Layer 8 of a small transformer language model trained on English Wikipedia (12 layers, counted from 0, width 128).
A neuron's activation on a vector x is SiLU(gate . x) times (in . x), where the dot is the dot product.

Input weights of the MLP neurons that the questions are about. A number n stands for n times 0.00094.
n109 gate: 106 -32 -3 83 -13 10 -41 -131 46 23 -208 -200 145 20 -16 29 -68 -128 -64 6 98 70 -111 -157 -21 -77 -124 126 167 245 -9 132 -50 -23 -214 -10 -111 -39 36 -116 -129 -110 106 127 -76 -112 111 81 -13 47 25 -55 -213 167 158 -109 -205 -97 74 -94 75 -241 -164 -76 -104 76 56 138 -20 26 -3 -185 -79 33 -19 80 66 -88 80 152 0 415 23 -42 -75 -84 -13 -151 39 -107 -153 -119 146 -10 -57 19 216 105 -26 -52 -95 -57 -101 -43 -40 35 44 39 -159 -174 146 -158 43 -10 17 66 114 -25 63 -13 40 58 142 63 72 90 60 -3
n129 gate: -88 -6 3 -79 -262 57 -182 211 -121 16 19 243 -124 105 -22 -41 109 -104 -156 -6 94 -13 -91 -195 186 -186 3 -61 105 21 -93 124 -136 191 157 83 32 -153 -61 -66 -13 -80 -99 -56 -144 23 -68 54 -160 -99 66 -77 -118 16 160 -24 -84 -6 -64 -19 81 -116 -59 -151 -146 7 36 -73 -46 19 29 -149 -97 -98 158 -26 46 64 -159 22 -217 -159 -3 16 61 23 43 -32 -102 160 125 121 13 126 -22 112 -113 41 251 -74 -22 54 50 -26 -3 -98 196 22 167 55 170 57 -147 95 20 -249 82 -154 16 -66 -26 -29 -45 110 -42 105 -72 -60
n142 gate: -129 -169 -115 66 -77 94 -154 131 36 -128 -7 73 -205 -107 -88 -225 -24 93 168 -32 -198 -90 58 -105 220 -95 40 -115 -52 -34 -91 64 -142 -103 -71 157 -142 71 -133 -191 76 0 -18 -285 -22 178 117 -109 -39 139 -113 -67 277 142 388 -23 46 74 -45 21 -35 36 -71 -59 -146 22 -82 -7 71 113 -120 -14 14 264 -156 137 39 -190 -54 -77 -117 -124 64 -95 -226 -29 54 59 -49 -24 -54 70 70 50 -66 34 50 162 -68 57 14 -59 -55 67 47 -139 87 -46 -90 -92 81 -98 143 -32 70 143 -52 76 -58 -230 -191 38 172 -185 53 -160 93 21
n156 gate: -224 3 92 -53 182 -151 -252 -79 38 -38 97 105 -141 100 85 -154 -84 17 86 51 127 -129 -23 -190 -28 221 -112 71 -30 26 -88 -66 46 -86 269 -101 -45 21 -112 -59 198 -10 253 33 73 79 24 81 -76 -101 -93 -106 27 69 -17 -143 92 10 3 75 82 42 -230 -103 91 -59 -182 151 -10 3 -41 -141 244 145 -92 -170 96 41 241 20 43 -51 -48 41 -150 -25 -187 -105 47 -54 -132 26 17 27 23 191 10 83 10 -44 186 -51 67 14 101 77 169 -163 -24 237 -292 -108 -166 -48 -113 -111 80 -53 59 42 -108 64 -95 -195 24 7 20 66
n204 gate: 47 -80 255 -42 -4 92 129 -238 99 7 113 -46 19 -40 72 -85 -25 207 0 57 141 110 171 -104 -91 174 78 14 124 -113 155 -240 37 29 -247 -32 79 279 -339 128 -33 46 -26 -147 58 185 58 104 -215 76 -59 -144 -57 22 4 154 -11 52 46 75 -50 221 29 -21 315 128 90 -173 -167 97 169 -107 69 131 90 91 -62 -47 -52 64 -24 177 -126 -32 -32 -63 15 -174 170 -157 -92 -30 32 -79 -46 17 90 -32 -76 72 35 -80 -216 14 -7 127 -108 -18 15 -90 4 -32 7 -66 86 157 74 -42 293 -135 -103 -25 -118 182 -143 177 -53 164
n234 gate: -142 -50 181 59 86 46 230 54 -27 -24 -69 99 55 31 70 -36 -66 257 34 117 17 14 -104 26 -27 -96 -10 -50 168 70 -80 -190 -27 229 -7 -159 -67 -148 -153 3 191 -27 126 -153 58 24 175 -66 64 29 211 -80 -50 34 179 -103 100 -83 142 -46 3 -3 30 42 62 98 44 -99 51 70 -113 152 98 -182 77 160 91 -43 -219 37 -42 84 70 -53 50 -31 319 -208 92 -116 -92 -94 266 94 -3 84 -10 -121 0 208 127 -19 135 74 65 13 145 13 -133 81 -116 -136 -102 -125 -145 -41 -137 -3 10 -81 -219 10 -86 -120 63 -135 -85 -84
n238 gate: 236 142 156 18 133 39 18 -62 -129 -51 -183 22 -121 -159 -44 -139 90 99 102 -36 18 59 -145 -165 -207 -116 -71 133 -4 159 185 18 -60 -201 -192 0 281 206 -260 -207 89 61 148 32 4 62 88 33 37 24 67 -164 206 271 -68 58 83 -125 65 18 109 254 -88 -67 -53 59 -322 -133 11 120 -11 -25 -37 -33 45 85 143 -29 -97 -51 -301 -22 -102 101 87 90 -115 -4 -25 7 -115 82 -54 135 -89 127 -223 -21 59 51 135 -10 90 -40 -44 133 -109 -43 67 -88 98 65 137 151 -41 137 -39 21 -56 37 -216 7 -148 -39 73 197 46 201
n255 gate: -26 0 139 -127 -44 -28 0 70 16 0 -50 22 -20 -154 85 96 19 29 47 25 -35 74 43 40 77 -46 -170 154 209 -48 -106 -64 -160 -99 -205 19 86 122 -16 129 165 79 -155 -108 16 -51 38 -79 -29 207 80 -143 167 42 191 136 -47 82 -34 -54 0 -29 138 -102 75 -100 217 22 -64 16 -95 165 45 134 -18 -90 147 190 302 104 -204 -165 -16 -72 51 62 -29 -107 -219 -44 -146 131 -41 -111 115 12 159 167 -13 -169 40 135 26 239 52 -97 -10 -95 81 -16 -50 50 74 0 26 109 59 34 -113 74 -117 59 66 -139 -85 -87 49 22
n280 gate: 61 -88 -10 177 154 115 148 -25 4 54 66 200 -62 -65 28 38 63 50 40 88 -153 289 -86 -109 -230 -219 -200 39 300 0 -44 -104 171 182 -111 -151 53 82 -84 -180 105 -14 -83 -41 -65 32 -128 -130 -133 112 58 -18 18 -14 273 -53 -71 115 70 88 95 11 82 -190 285 43 36 -56 21 -7 18 -143 139 39 -44 18 -211 -117 76 -60 41 -185 25 -25 -74 -33 -29 -70 -3 -267 -141 -53 32 -291 -100 -10 -167 10 -39 67 -14 -220 -51 11 36 -7 -285 -215 -205 -32 67 -39 -25 -65 -4 101 -110 -97 -83 18 54 -28 0 244 -46 45 -21 55
n281 gate: 126 9 30 75 -6 -16 -189 -240 -94 -190 35 -25 -66 23 -95 -97 47 -122 48 118 166 -140 -99 37 -17 -72 -33 -54 138 185 -220 39 -233 64 39 54 19 29 -241 -62 -65 -13 97 0 249 0 263 -25 -129 -128 -15 -118 -28 -93 -35 104 -64 -24 -72 162 29 92 103 -25 53 6 -112 60 -80 -159 -115 -175 48 -212 122 10 -13 -76 69 6 -9 -93 67 206 -48 16 -10 44 -53 -161 55 -90 -29 -26 -140 -18 80 -47 55 -154 -43 -21 -168 199 101 -47 -329 41 -13 51 -6 25 84 -197 -106 45 -112 -153 16 6 52 -38 -120 -50 -60 -104 -59 46
n302 gate: -126 -37 16 176 -119 7 -13 -225 25 153 81 79 93 -10 -155 -101 85 -38 22 117 -31 -141 54 -56 -50 11 -25 -92 143 85 -40 -91 18 -35 42 -191 156 77 51 60 -91 -99 -60 17 -35 -90 330 -3 59 -33 -77 69 -140 76 123 80 10 -59 150 -113 -152 -326 -125 -114 -71 -87 194 122 83 190 14 -106 104 -111 53 11 -108 -224 -64 -10 -47 -21 -83 24 7 11 -21 44 -88 10 46 -217 -89 -207 13 150 -38 78 247 -173 0 -295 -303 14 130 -10 96 55 63 -132 -17 -229 -7 10 -46 63 -77 216 14 -165 67 -64 -41 161 -100 -27 104 157
n413 gate: -51 -169 -27 42 -71 -124 -3 101 179 -80 53 0 212 -55 4 49 36 124 157 82 79 -136 202 -31 91 -304 -22 -135 -71 -123 -124 66 -81 22 47 -139 40 -156 32 -135 278 -61 -128 -101 -11 47 -36 46 -51 -69 -7 -101 50 -109 174 -127 201 -90 28 -29 104 -55 120 49 0 -84 199 92 -116 -58 86 -160 120 40 227 -231 87 158 -133 143 -49 79 -32 196 101 11 4 -153 -121 29 11 -34 71 -72 -232 115 -98 106 -65 191 60 -117 -100 -11 40 142 -19 -29 77 -148 -7 -292 15 18 -82 -186 -319 -14 267 55 77 0 -18 126 -172 142 -207 -66
n463 gate: -86 107 127 -74 310 165 135 41 -183 -77 -31 75 7 -202 66 34 232 -29 32 135 -32 -42 -3 103 -34 -91 111 -25 34 42 -239 -99 -52 25 96 -50 175 -166 0 -55 132 -82 -68 18 -16 6 13 57 -212 -79 -71 79 179 61 191 -76 63 55 -44 -123 107 -107 -13 62 -254 16 -143 97 -86 107 -139 -52 -25 -80 76 32 0 136 -16 -13 3 76 66 -72 -44 39 -84 -28 171 28 -129 -74 104 -143 -90 -43 -32 56 -128 -98 -31 -32 -75 -98 -103 165 0 94 -26 -6 -249 47 -3 -186 -62 -225 -65 65 64 -19 78 -40 -16 -144 44 -19 56 261
n478 gate: 23 -132 -49 178 -20 108 84 -136 77 -33 82 16 58 232 43 -58 118 64 19 122 10 -155 29 -124 -60 -34 20 -46 -49 41 -86 174 -89 37 0 -72 103 60 -168 -91 -78 -43 -7 -77 -44 67 123 26 141 -89 -84 -311 -3 -73 13 108 -59 162 10 -10 -93 88 -127 -142 307 -71 -123 -13 0 26 53 -99 80 17 -6 121 -130 60 -51 -46 -55 -209 -33 -33 -100 -133 -151 -62 0 -144 -85 -37 -10 53 -29 -64 -43 -123 -90 -96 87 -89 -14 -110 162 23 -109 -73 7 -193 247 180 44 276 -86 208 -155 -104 246 47 -119 -212 171 -68 145 -85 -187 0
n109 in: -26 122 88 -73 29 -103 -224 -62 -126 -33 -87 -145 -13 7 -45 29 3 0 -49 159 91 -203 -79 22 -68 30 40 -64 -148 -53 -3 99 13 49 66 -155 160 -201 268 -43 -30 -36 -30 -38 -63 49 7 23 -56 -87 -63 -114 -149 102 29 94 -136 -103 90 -49 -299 37 -145 -41 -81 -10 111 -16 -118 114 159 88 -75 -92 -237 -179 -92 -62 -57 -100 6 147 140 100 166 30 -179 52 29 -26 -196 -107 -42 95 -213 76 -65 13 20 -121 76 133 81 -75 53 19 161 -71 66 -7 -3 -358 40 40 20 102 73 54 86 195 -17 -173 -81 -73 91 -103 -92 114
n129 in: 24 52 82 75 -32 69 82 -26 -140 86 17 -107 143 -226 15 75 49 151 -164 0 73 21 128 -208 -29 -9 313 -32 -23 -59 67 -50 102 -53 -39 43 44 -53 -90 95 21 -157 -54 -191 -3 -3 -112 -102 -3 -157 -65 -102 -35 86 41 114 50 -118 -32 64 108 45 -142 -146 -57 -33 29 104 89 53 3 -62 -68 12 -34 -57 -56 -111 -57 -64 -14 15 -123 17 -170 208 -65 -81 -113 -96 -57 19 140 -117 -83 76 -168 -69 77 97 -14 63 318 3 12 -20 -6 -15 158 -27 -90 9 -59 30 -67 -3 160 17 -137 -146 147 -109 35 -111 9 40 114 -139
n142 in: -67 9 -88 17 48 -179 -129 130 -125 -53 -121 -80 141 -18 59 -27 69 85 55 160 -161 -93 -65 -67 0 32 148 -232 -138 -30 127 53 -40 -28 269 100 123 25 56 43 64 136 146 -122 199 11 -7 76 67 13 -224 -105 42 46 -59 -225 -21 -248 -200 136 17 155 -67 -99 123 25 98 -114 21 133 -122 -47 46 4 -40 114 -148 -119 -126 -104 -7 67 136 59 21 278 -46 87 103 -17 -107 43 -83 60 -103 54 42 181 -25 133 160 -91 112 -46 53 -134 69 80 107 -148 -52 149 202 25 -91 92 48 -120 168 188 -326 79 -111 -173 -126 -86 208 146
n156 in: -218 -85 -26 3 4 -77 3 135 223 96 164 18 -4 11 -222 -28 -32 7 -422 -67 46 -123 3 119 163 175 -33 213 10 172 0 32 0 214 25 147 39 -71 291 90 -47 133 -122 -58 -54 -210 -100 -49 -54 -17 52 -180 168 135 217 56 130 217 -115 77 11 -18 -4 31 -182 32 -89 52 -182 -85 -25 14 -4 86 159 7 111 163 33 46 -127 32 -103 -137 99 102 47 -77 31 35 65 -76 -127 50 -35 -62 -43 -87 57 67 -141 -95 102 -149 227 -143 -22 106 -79 -36 169 73 -158 18 -110 14 3 118 148 -72 130 167 210 124 -71 129 -14 76
n204 in: 139 0 93 -40 -11 7 11 276 11 -26 -4 -335 42 158 4 -77 -74 98 14 19 179 11 -101 -18 91 -42 -99 -70 -4 -7 153 45 -138 138 169 -99 168 4 -277 -95 45 -41 -15 65 147 4 -213 18 -124 -68 115 19 41 -4 11 -121 -78 -4 121 137 -19 168 -146 -58 -23 38 131 26 281 -145 141 -68 41 -116 121 174 -157 26 -42 140 -156 -82 45 -166 -104 474 291 -33 -51 125 95 -56 398 -22 -167 115 220 58 71 -123 101 -117 -8 -78 -159 -172 42 -55 26 -15 203 -62 -79 -124 81 90 43 -116 -72 -181 0 -91 -44 -43 -107 113 36 -4
n234 in: -118 115 127 49 -26 180 139 -27 -155 0 -62 -10 76 118 79 -62 -161 -111 -22 -70 -53 -7 -52 -134 174 -38 -140 263 29 168 166 -74 92 10 -101 95 -33 -3 59 173 -118 -86 -47 -74 91 -111 227 122 -20 121 -129 76 -300 -298 174 142 252 102 20 89 -70 44 54 101 137 61 60 -144 57 -63 37 54 -27 -174 -22 156 40 43 -3 -33 68 57 33 188 103 3 -17 -141 -20 40 85 47 -46 -253 84 13 57 -114 -44 93 123 -120 -210 43 -210 164 -75 86 -47 87 83 -128 -13 94 141 91 65 -127 -51 -7 10 -137 0 -26 -40 72 42 77
n238 in: 105 24 -132 30 -164 115 74 -10 -35 139 115 -130 -75 -178 -38 -182 92 73 26 7 90 -344 -174 -43 34 25 60 -123 71 89 82 45 117 118 -73 102 128 17 -198 151 -67 150 -147 -43 115 -118 -45 -48 -3 211 -114 10 239 135 -34 29 141 152 -14 38 -265 145 111 97 170 220 -38 -37 -35 175 148 -46 -24 -59 -89 -123 94 110 -247 72 -60 128 138 0 -17 -71 24 129 85 61 -309 -126 -72 -10 -47 -240 -76 -131 -115 276 -44 10 -39 -83 18 10 14 -21 140 76 55 -17 -101 147 -14 -3 101 148 74 73 165 -14 48 -40 62 3 74 -3
n255 in: -205 0 21 77 -50 -178 123 -48 96 35 96 34 10 77 35 -19 -178 48 -139 9 -22 26 67 137 51 10 -81 50 -28 75 88 144 189 -153 54 -34 86 -147 201 35 68 -154 -248 197 39 -16 -70 -3 90 -58 18 -63 66 -115 -88 94 -76 -127 112 -229 -13 68 -54 -31 -20 122 -41 -19 -3 -38 92 -15 -105 -13 27 -122 96 -167 97 -79 -37 -311 -104 -100 -32 -303 -132 -44 -159 0 84 -24 35 -32 56 -95 3 167 19 76 46 6 49 -38 -64 -125 -114 -110 -3 130 120 -13 -254 119 -243 45 163 -77 3 -96 113 -25 -75 -80 -6 140 170 -9
n280 in: -11 -62 -85 -51 197 -38 -230 -49 163 -169 31 66 -79 -32 24 -7 -83 -233 0 66 -94 -82 -291 -3 -60 -54 -90 -52 -100 -103 60 124 -14 -204 -60 -159 67 -88 -42 -110 142 208 181 -85 43 56 -60 -104 -53 -47 17 -157 -35 -18 -114 -13 49 -90 110 14 157 201 21 -102 -40 71 172 168 7 94 -80 24 74 14 -201 18 -91 -122 -182 107 17 -77 -160 86 -227 108 57 176 -138 93 231 88 163 -171 119 -74 -256 -109 116 -108 -173 -143 144 -189 25 14 -47 -90 -131 -105 -90 -48 35 -195 25 -156 184 -65 -103 43 89 -21 -21 -17 -125 86 116 -190
n281 in: 69 205 -22 136 124 23 26 -205 124 144 -74 -138 -109 -38 -91 -117 -84 -134 -117 24 -116 24 -138 147 31 60 10 -54 -74 29 -36 7 91 144 65 178 157 41 -10 90 45 24 48 92 -31 -27 -157 219 255 -59 -7 211 -165 86 -128 164 61 -10 -148 176 27 35 24 86 -56 -48 0 154 -120 -65 143 16 -86 -41 98 166 31 -14 150 -27 -195 -58 105 88 -78 67 90 74 3 -47 -24 61 -44 184 100 -227 126 0 58 -24 -281 88 35 -7 59 3 109 122 90 -113 115 -61 186 -238 74 -131 156 -80 -24 104 160 50 -67 168 105 -321 43 23
n302 in: -10 -3 -138 -112 14 -95 -111 180 116 70 -44 222 36 -186 -58 17 161 -108 -6 -48 -52 159 17 27 6 -196 -32 -154 133 -99 112 -94 -131 125 56 96 -160 0 -79 32 28 -7 105 121 -165 -108 -14 113 193 -36 158 -69 14 -56 168 22 203 -268 -160 -82 90 -28 -181 108 -21 137 142 82 223 -97 21 -40 59 -108 -83 162 -38 0 0 -103 -7 24 -193 24 -356 -57 7 -160 180 -41 -264 -94 -75 -31 98 174 90 138 -199 0 71 19 50 -45 35 17 82 107 -120 -108 -175 195 270 -4 -32 -67 -98 -24 -32 46 -106 14 151 30 69 -58 54 101
n413 in: -18 26 78 127 204 -142 235 -25 -7 -193 36 129 -19 33 -32 85 -21 256 37 29 4 -41 -70 14 42 -231 -119 -18 -21 65 7 18 -63 138 -231 79 -156 164 -108 -133 122 -101 144 -56 147 47 -51 -32 161 -166 -49 -148 72 62 36 -67 97 21 -68 11 -101 137 -91 56 -22 143 4 -93 4 -173 126 24 -44 55 -17 -11 -77 -119 85 93 81 36 -163 -215 210 -86 -48 365 -86 -100 111 -65 -54 51 124 -115 -131 57 66 -120 -42 -131 -60 -280 -121 -71 -213 -144 -52 -4 18 -215 227 -154 -49 183 -42 194 44 -173 -296 -132 -172 42 0 -32 11 249
n463 in: 40 26 49 -138 42 216 22 72 13 -40 106 39 24 113 -23 109 136 -26 101 91 -157 123 -155 123 145 -81 24 32 -84 -196 -169 56 17 -20 -136 -52 -23 -17 -205 -27 117 -279 133 0 17 132 -89 120 -86 -9 140 157 -185 0 65 -137 33 -122 -203 -39 111 -178 119 -67 84 -183 23 61 23 49 -62 88 -129 -165 132 -13 181 3 74 78 -153 52 -3 -178 -33 -77 37 49 184 -162 180 55 -13 164 48 -101 16 -45 -69 -125 70 43 115 -66 -37 -19 128 -36 -73 0 -91 -107 126 -199 -186 -73 10 -157 73 13 -144 71 10 -121 189 -219 29 -38
n478 in: -142 -57 131 43 209 -16 59 -232 3 -125 112 83 21 -41 137 -76 169 -47 34 53 -91 -99 -45 26 -103 -100 52 -30 -50 19 48 17 -21 219 251 96 -104 149 -239 -205 -14 3 -27 16 -112 68 -34 300 -194 26 117 -74 -229 -3 109 -174 -120 -90 -40 0 57 69 71 20 35 27 74 26 -3 -114 3 -113 -128 -152 -90 164 -91 164 -258 -63 -46 -145 13 27 117 -21 20 -73 182 176 31 -173 106 44 75 3 -108 -43 -27 10 -166 -62 -208 64 41 -43 -218 -43 -82 37 -63 159 146 -187 31 -167 -16 26 10 153 58 -82 -156 62 -53 -49 193 36

Each question shows a token from some text and the vector x that enters the MLP there. A number n stands for n times 0.014.

"os": 65 193 29 36 -172 -63 -2 25 36 -3 -76 -100 33 120 0 -81 40 -169 30 -19 -129 -27 -10 264 5 -185 -23 -54 116 -23 158 -65 22 -145 -87 97 -177 -27 -11 -88 -65 18 183 -141 7 -129 115 -10 -151 167 -50 37 7 89 3 42 61 101 -122 76 -96 -9 32 112 -101 -125 58 34 44 8 207 -200 -54 -1 73 -16 104 -73 128 20 -136 -105 -78 -20 -34 -220 114 118 50 -81 35 -37 62 -142 -105 -61 57 160 131 -25 -164 40 -1 48 142 45 42 73 -189 82 23 31 76 -58 79 -6 41 -80 21 8 123 58 79 -118 51 -93 79 -13
Which of these neurons fires most? n281

" |": 94 150 -19 -1 -27 102 -17 67 -139 -51 -20 -42 52 -27 -89 -48 -114 34 70 35 -115 147 -19 80 -162 103 7 168 -23 -170 59 53 -26 113 96 -55 -96 6 -77 240 -60 77 -4 -46 72 27 72 -223 7 -5 -11 28 2 -177 106 199 -7 27 23 36 -182 128 -71 -30 64 -17 76 -209 62 -48 -101 279 -122 51 -25 -24 7 -28 -93 59 23 65 -125 58 -27 110 73 128 -53 -26 20 -156 -49 20 -125 -26 -22 54 98 50 57 -85 -82 -211 57 -23 142 -76 34 -63 6 64 27 102 -21 -108 56 -95 123 200 128 -25 -32 38 -108 -77 -87 -79
The two highest activations, in order: n204, n234

"0": 25 138 -72 78 45 34 -87 -78 -109 75 -96 143 109 -185 37 -98 71 -102 30 -70 99 101 -117 -31 -64 -200 3 -127 -59 -130 -5 -178 -84 111 -67 -195 -143 -106 170 -117 -117 120 -104 -35 -22 -160 144 149 6 67 61 -72 128 121 -111 -53 -23 -26 -141 12 -13 55 146 -197 -120 165 -161 -121 -83 -46 56 -118 64 -54 -43 -36 134 146 -147 -4 -128 69 24 -38 -44 -92 84 110 -80 126 -80 187 117 -119 100 160 -50 -4 152 7 -70 35 85 -105 -87 -66 -51 -33 43 -48 4 201 48 -58 309 -56 74 -52 -63 -50 38 -11 -46 39 -38 -25 71 -94
Which of these neurons fires most? n238

"ish": 108 249 -8 16 63 70 156 -76 -41 45 -94 -27 0 19 -109 31 80 -30 -18 -65 22 -134 7 172 42 -34 -117 96 37 174 -80 125 141 -59 164 -45 83 -11 66 52 -190 -27 -50 -3 0 -214 47 12 -105 -26 78 79 -95 255 33 37 -91 180 -107 -72 -90 -22 142 68 20 -186 16 -29 -187 -27 1 99 -7 -59 -11 -49 166 29 38 -42 105 0 117 -152 13 130 29 -6 99 78 4 139 -29 101 -200 -113 22 -84 -115 48 -150 38 -78 -10 84 -43 162 50 29 -83 -45 -30 -144 23 71 38 70 -63 63 -141 -131 -2 -22 36 -176 -150 -1 26
The three highest activations, in order: n463, n109, n280

" Top": 25 181 -1 51 -123 126 7 4 -22 168 -133 -84 -150 -27 109 92 -91 -49 -116 6 -228 140 82 31 11 67 -3 -20 -130 -53 59 97 -39 -5 40 114 -4 59 117 164 -64 78 -130 -87 -88 -172 154 -101 31 68 41 -164 -31 -107 134 -5 96 100 -125 22 -34 333 75 -143 -152 -1 -8 -44 29 -21 100 -53 73 66 114 -100 -117 74 33 -12 44 -190 -83 46 -125 250 -115 -7 18 -28 -85 -77 28 150 -46 11 -56 -180 -79 31 100 80 -107 -168 77 87 182 43 40 -109 115 -44 -48 -64 0 -52 158 176 -154 -72 197 -90 -35 33 -121 149 -45 -50
The three highest activations, in order: n129, n463, n413

" ": -39 56 -24 69 0 26 -59 75 11 -77 -33 -46 40 42 79 46 -270 -116 22 25 17 -2 -25 260 -138 90 -26 10 -65 -295 -54 -52 26 -31 -49 -102 -47 -2 -23 39 -98 70 85 318 -89 -31 -86 -78 -70 109 -33 98 71 62 -49 175 -116 -40 -68 -53 38 -34 51 -92 -11 94 57 -53 -40 86 59 -44 -113 30 -45 -112 -19 74 -75 120 123 56 -33 -27 -124 22 -12 -31 -59 31 3 261 57 30 -6 40 -22 141 10 -4 -13 150 80 60 57 -193 15 23 -86 23 64 -35 11 -14 -90 47 144 65 85 17 68 -70 -14 -18 -7 57 19 -107
Which neuron fires most, and how strongly? n255, at about 1.8

"The": -14 373 -95 -49 31 -98 -19 137 -41 -57 -111 -96 15 65 -194 32 -108 16 -181 6 69 6 114 -143 40 87 86 -44 31 14 -63 47 33 -55 47 -116 50 -49 -17 94 -67 -69 -147 -9 -3 -58 45 -89 9 111 -38 -68 -14 -151 -62 18 -7 142 44 -67 -112 -95 -26 -111 -202 -2 65 13 38 109 19 -11 33 -74 -43 -47 -63 99 -169 -17 -51 39 36 -65 12 13 52 -44 -108 -58 -31 -81 28 -24 157 -80 85 47 68 49 3 -44 -49 138 9 -27 -47 -46 0 41 -82 83 -91 -20 -9 -5 98 -68 -148 66 20 13 -61 3 -24 112 -51 -48
Which of these neurons fires most? n129

"}": 48 14 -167 64 -37 -54 52 10 -177 111 20 154 135 -18 -203 -90 -170 -61 76 32 53 163 9 167 -33 25 -29 112 3 17 112 2 -8 42 1 -44 -57 -57 -88 172 -22 30 126 -53 -95 -16 261 -63 -85 -31 -70 -19 -44 -138 34 103 80 -10 186 68 -195 56 -1 -112 -5 -63 0 -240 110 -29 -115 247 -69 33 -62 -38 -159 4 26 2 18 -44 11 108 -127 214 105 35 -77 18 91 -67 -3 -1 -72 -44 112 151 120 -36 56 5 0 -179 93 16 62 157 161 -122 164 9 15 82 -109 -258 95 -101 51 134 186 145 80 110 -53 -17 -31 12
The two highest activations, in order: n413, n302

"4": 63 52 -44 45 114 -28 154 166 -48 129 235 11 168 38 113 -40 23 37 -53 -43 93 -50 -109 157 -131 -210 -122 -73 78 -5 -86 -125 7 -86 73 54 30 51 35 -25 99 -155 129 -11 -61 -60 -115 111 -58 -2 -62 135 -22 -52 12 22 48 -141 136 -72 48 8 -228 -76 -138 -127 110 -44 -8 -78 55 -51 -76 -144 -58 18 -312 139 4 21 91 199 99 -51 314 -22 129 -23 -19 -63 215 169 -77 -40 -144 -1 31 103 59 4 -224 9 -106 32 -82 36 52 29 -6 -82 30 7 -30 -55 37 -122 -149 -60 -218 -64 -22 -75 54 -91 99 -2 -125 -49
Which of these neurons fires most? n413

"ge": -61 273 -44 -56 3 88 36 42 -11 23 174 236 -101 24 -44 -81 69 9 -109 76 -63 140 -37 86 4 8 330 -14 20 55 116 -7 -62 -47 68 -14 105 27 -107 33 58 87 128 46 -5 112 -182 -176 91 37 -20 -26 -45 108 11 -35 43 75 108 -107 -25 194 -190 186 -23 -8 103 -45 -123 -178 -6 -4 77 271 68 -16 -36 -49 -107 140 -43 40 -206 49 -54 13 41 -24 -55 -87 -14 -45 74 75 -40 -58 -57 -7 -23 -152 122 -10 68 83 9 -65 53 83 -84 -40 -49 49 -3 -24 131 6 154 -141 -37 -123 -12 98 -118 19 -43 -159 141 -43
Which of these neurons fires most? n204

" (": 21 205 13 53 -48 28 38 117 -139 -22 -50 78 1 159 -149 219 28 46 58 1 77 21 -71 272 24 -33 -92 39 -212 -55 26 12 78 -65 -76 -57 -17 -7 -202 131 -87 41 40 78 41 -168 -30 90 -20 -80 -26 44 -63 -117 -95 27 -27 60 31 82 -39 122 -14 -106 -69 -107 85 -50 -162 -115 -30 -47 -136 -86 -73 71 -113 -2 -14 -45 8 -41 -58 -45 -34 -35 28 -43 -38 49 -44 -36 -66 -48 90 237 50 18 -22 41 -10 12 0 -45 -31 -29 161 55 202 -15 42 -73 39 211 41 161 259 307 -137 -125 74 96 8 24 23 -10 37 -127
Which of these neurons fires most? n478

" U": -37 161 -128 9 122 -32 -17 54 -54 10 45 -232 -25 -96 -5 110 -2 78 16 -96 64 -150 16 128 -35 47 -300 92 -204 47 -224 -58 -33 -85 8 152 -133 67 -5 120 -176 172 40 190 187 -168 23 -183 5 -7 41 85 7 31 51 -182 -12 112 141 -94 -124 134 5 33 14 -39 42 104 152 -79 65 -54 -95 -80 -80 -92 135 92 -54 52 41 -5 -107 -13 -26 -121 -36 -23 66 -61 66 43 -56 95 -65 -52 -75 -201 132 50 -32 16 -54 6 -172 -3 78 37 -85 54 92 -54 -138 100 119 -44 35 37 -105 -31 4 -22 -26 6 50 -192 164 -17
The three highest activations, in order: n142, n302, n129

"eng": -2 240 69 -58 -29 29 8 -50 78 96 123 -34 12 -23 -54 -29 -48 -21 -68 1 -14 -61 5 310 109 -98 36 -29 -117 102 58 41 -22 -10 136 -22 -65 88 164 -153 -69 -164 52 -15 114 -54 -43 56 85 -59 -14 91 50 -79 -68 69 49 165 26 2 122 -37 -123 213 -12 7 -79 7 100 -6 86 -16 -150 32 60 64 -14 -48 99 -10 -29 109 7 51 50 271 86 -34 1 79 -41 -6 185 83 68 -81 -10 -34 90 -2 -89 150 5 67 -123 18 138 4 49 46 69 74 -109 -28 100 -37 65 145 -203 12 -108 -116 126 -21 -26 -52 85 146
Which of these neurons fires most? n142

" other": 61 243 -67 87 84 18 60 158 -107 -68 -136 1 -7 96 -80 -23 115 -109 -156 80 -112 2 -32 -116 29 -105 37 -7 -100 63 14 -42 175 -35 82 7 -97 78 -216 246 -2 97 -30 59 -45 -128 168 -59 -175 18 -82 -68 -103 14 -91 -67 32 36 110 56 -12 97 -85 -58 73 79 -11 -70 107 -4 -70 26 109 -217 -29 -75 -51 135 134 87 84 204 65 -99 -4 -118 51 -142 -149 101 95 135 26 72 157 72 -180 -98 -86 127 -78 10 -42 59 29 -46 68 -75 -64 -127 53 -25 57 -9 174 34 -4 -52 225 112 -119 57 41 51 -186 32 -37 -71
The two highest activations, in order: n234, n255

"\n": 107 111 -127 -113 -63 -5 -17 44 -14 42 -83 -25 40 8 -75 -65 -121 107 84 -30 -37 139 36 -120 -287 90 102 116 14 -217 -32 62 -38 145 -43 21 -133 25 -15 75 -53 122 196 -32 38 26 -30 -56 -28 47 0 -112 -32 -94 -40 -67 54 40 -14 75 -155 48 26 -72 44 14 -164 -118 176 31 3 -97 -63 75 -79 3 -72 24 -98 129 47 84 51 21 31 99 127 103 -122 58 69 -117 -6 24 -132 -131 -28 93 -62 91 95 183 50 -59 65 49 122 -81 -24 -50 4 -5 -21 -34 -17 -47 174 33 82 112 52 -5 106 44 -97 -41 4 -158
Which of these neurons fires most? n255

"2": -167 159 -143 -5 2 145 -14 48 -19 6 75 94 139 -56 66 -36 -123 -97 107 90 62 3 -44 93 -147 -79 16 -184 134 -164 -129 16 -152 -80 -131 -12 -65 -76 108 97 -69 143 38 -95 -4 -57 154 105 -23 6 10 101 -13 209 -87 -100 2 -106 -141 128 -123 -161 108 -157 -48 177 -45 8 -1 29 173 -74 -45 -63 -27 -28 18 52 -29 -75 -72 27 -81 58 -77 -219 -70 25 16 -17 -95 237 28 133 185 24 -71 24 81 23 -80 47 143 35 -137 39 26 -82 -62 -107 -12 -34 -41 -139 1 24 83 45 -93 2 -29 -91 -13 49 -64 46 -99 -73
Which of these neurons fires most? n204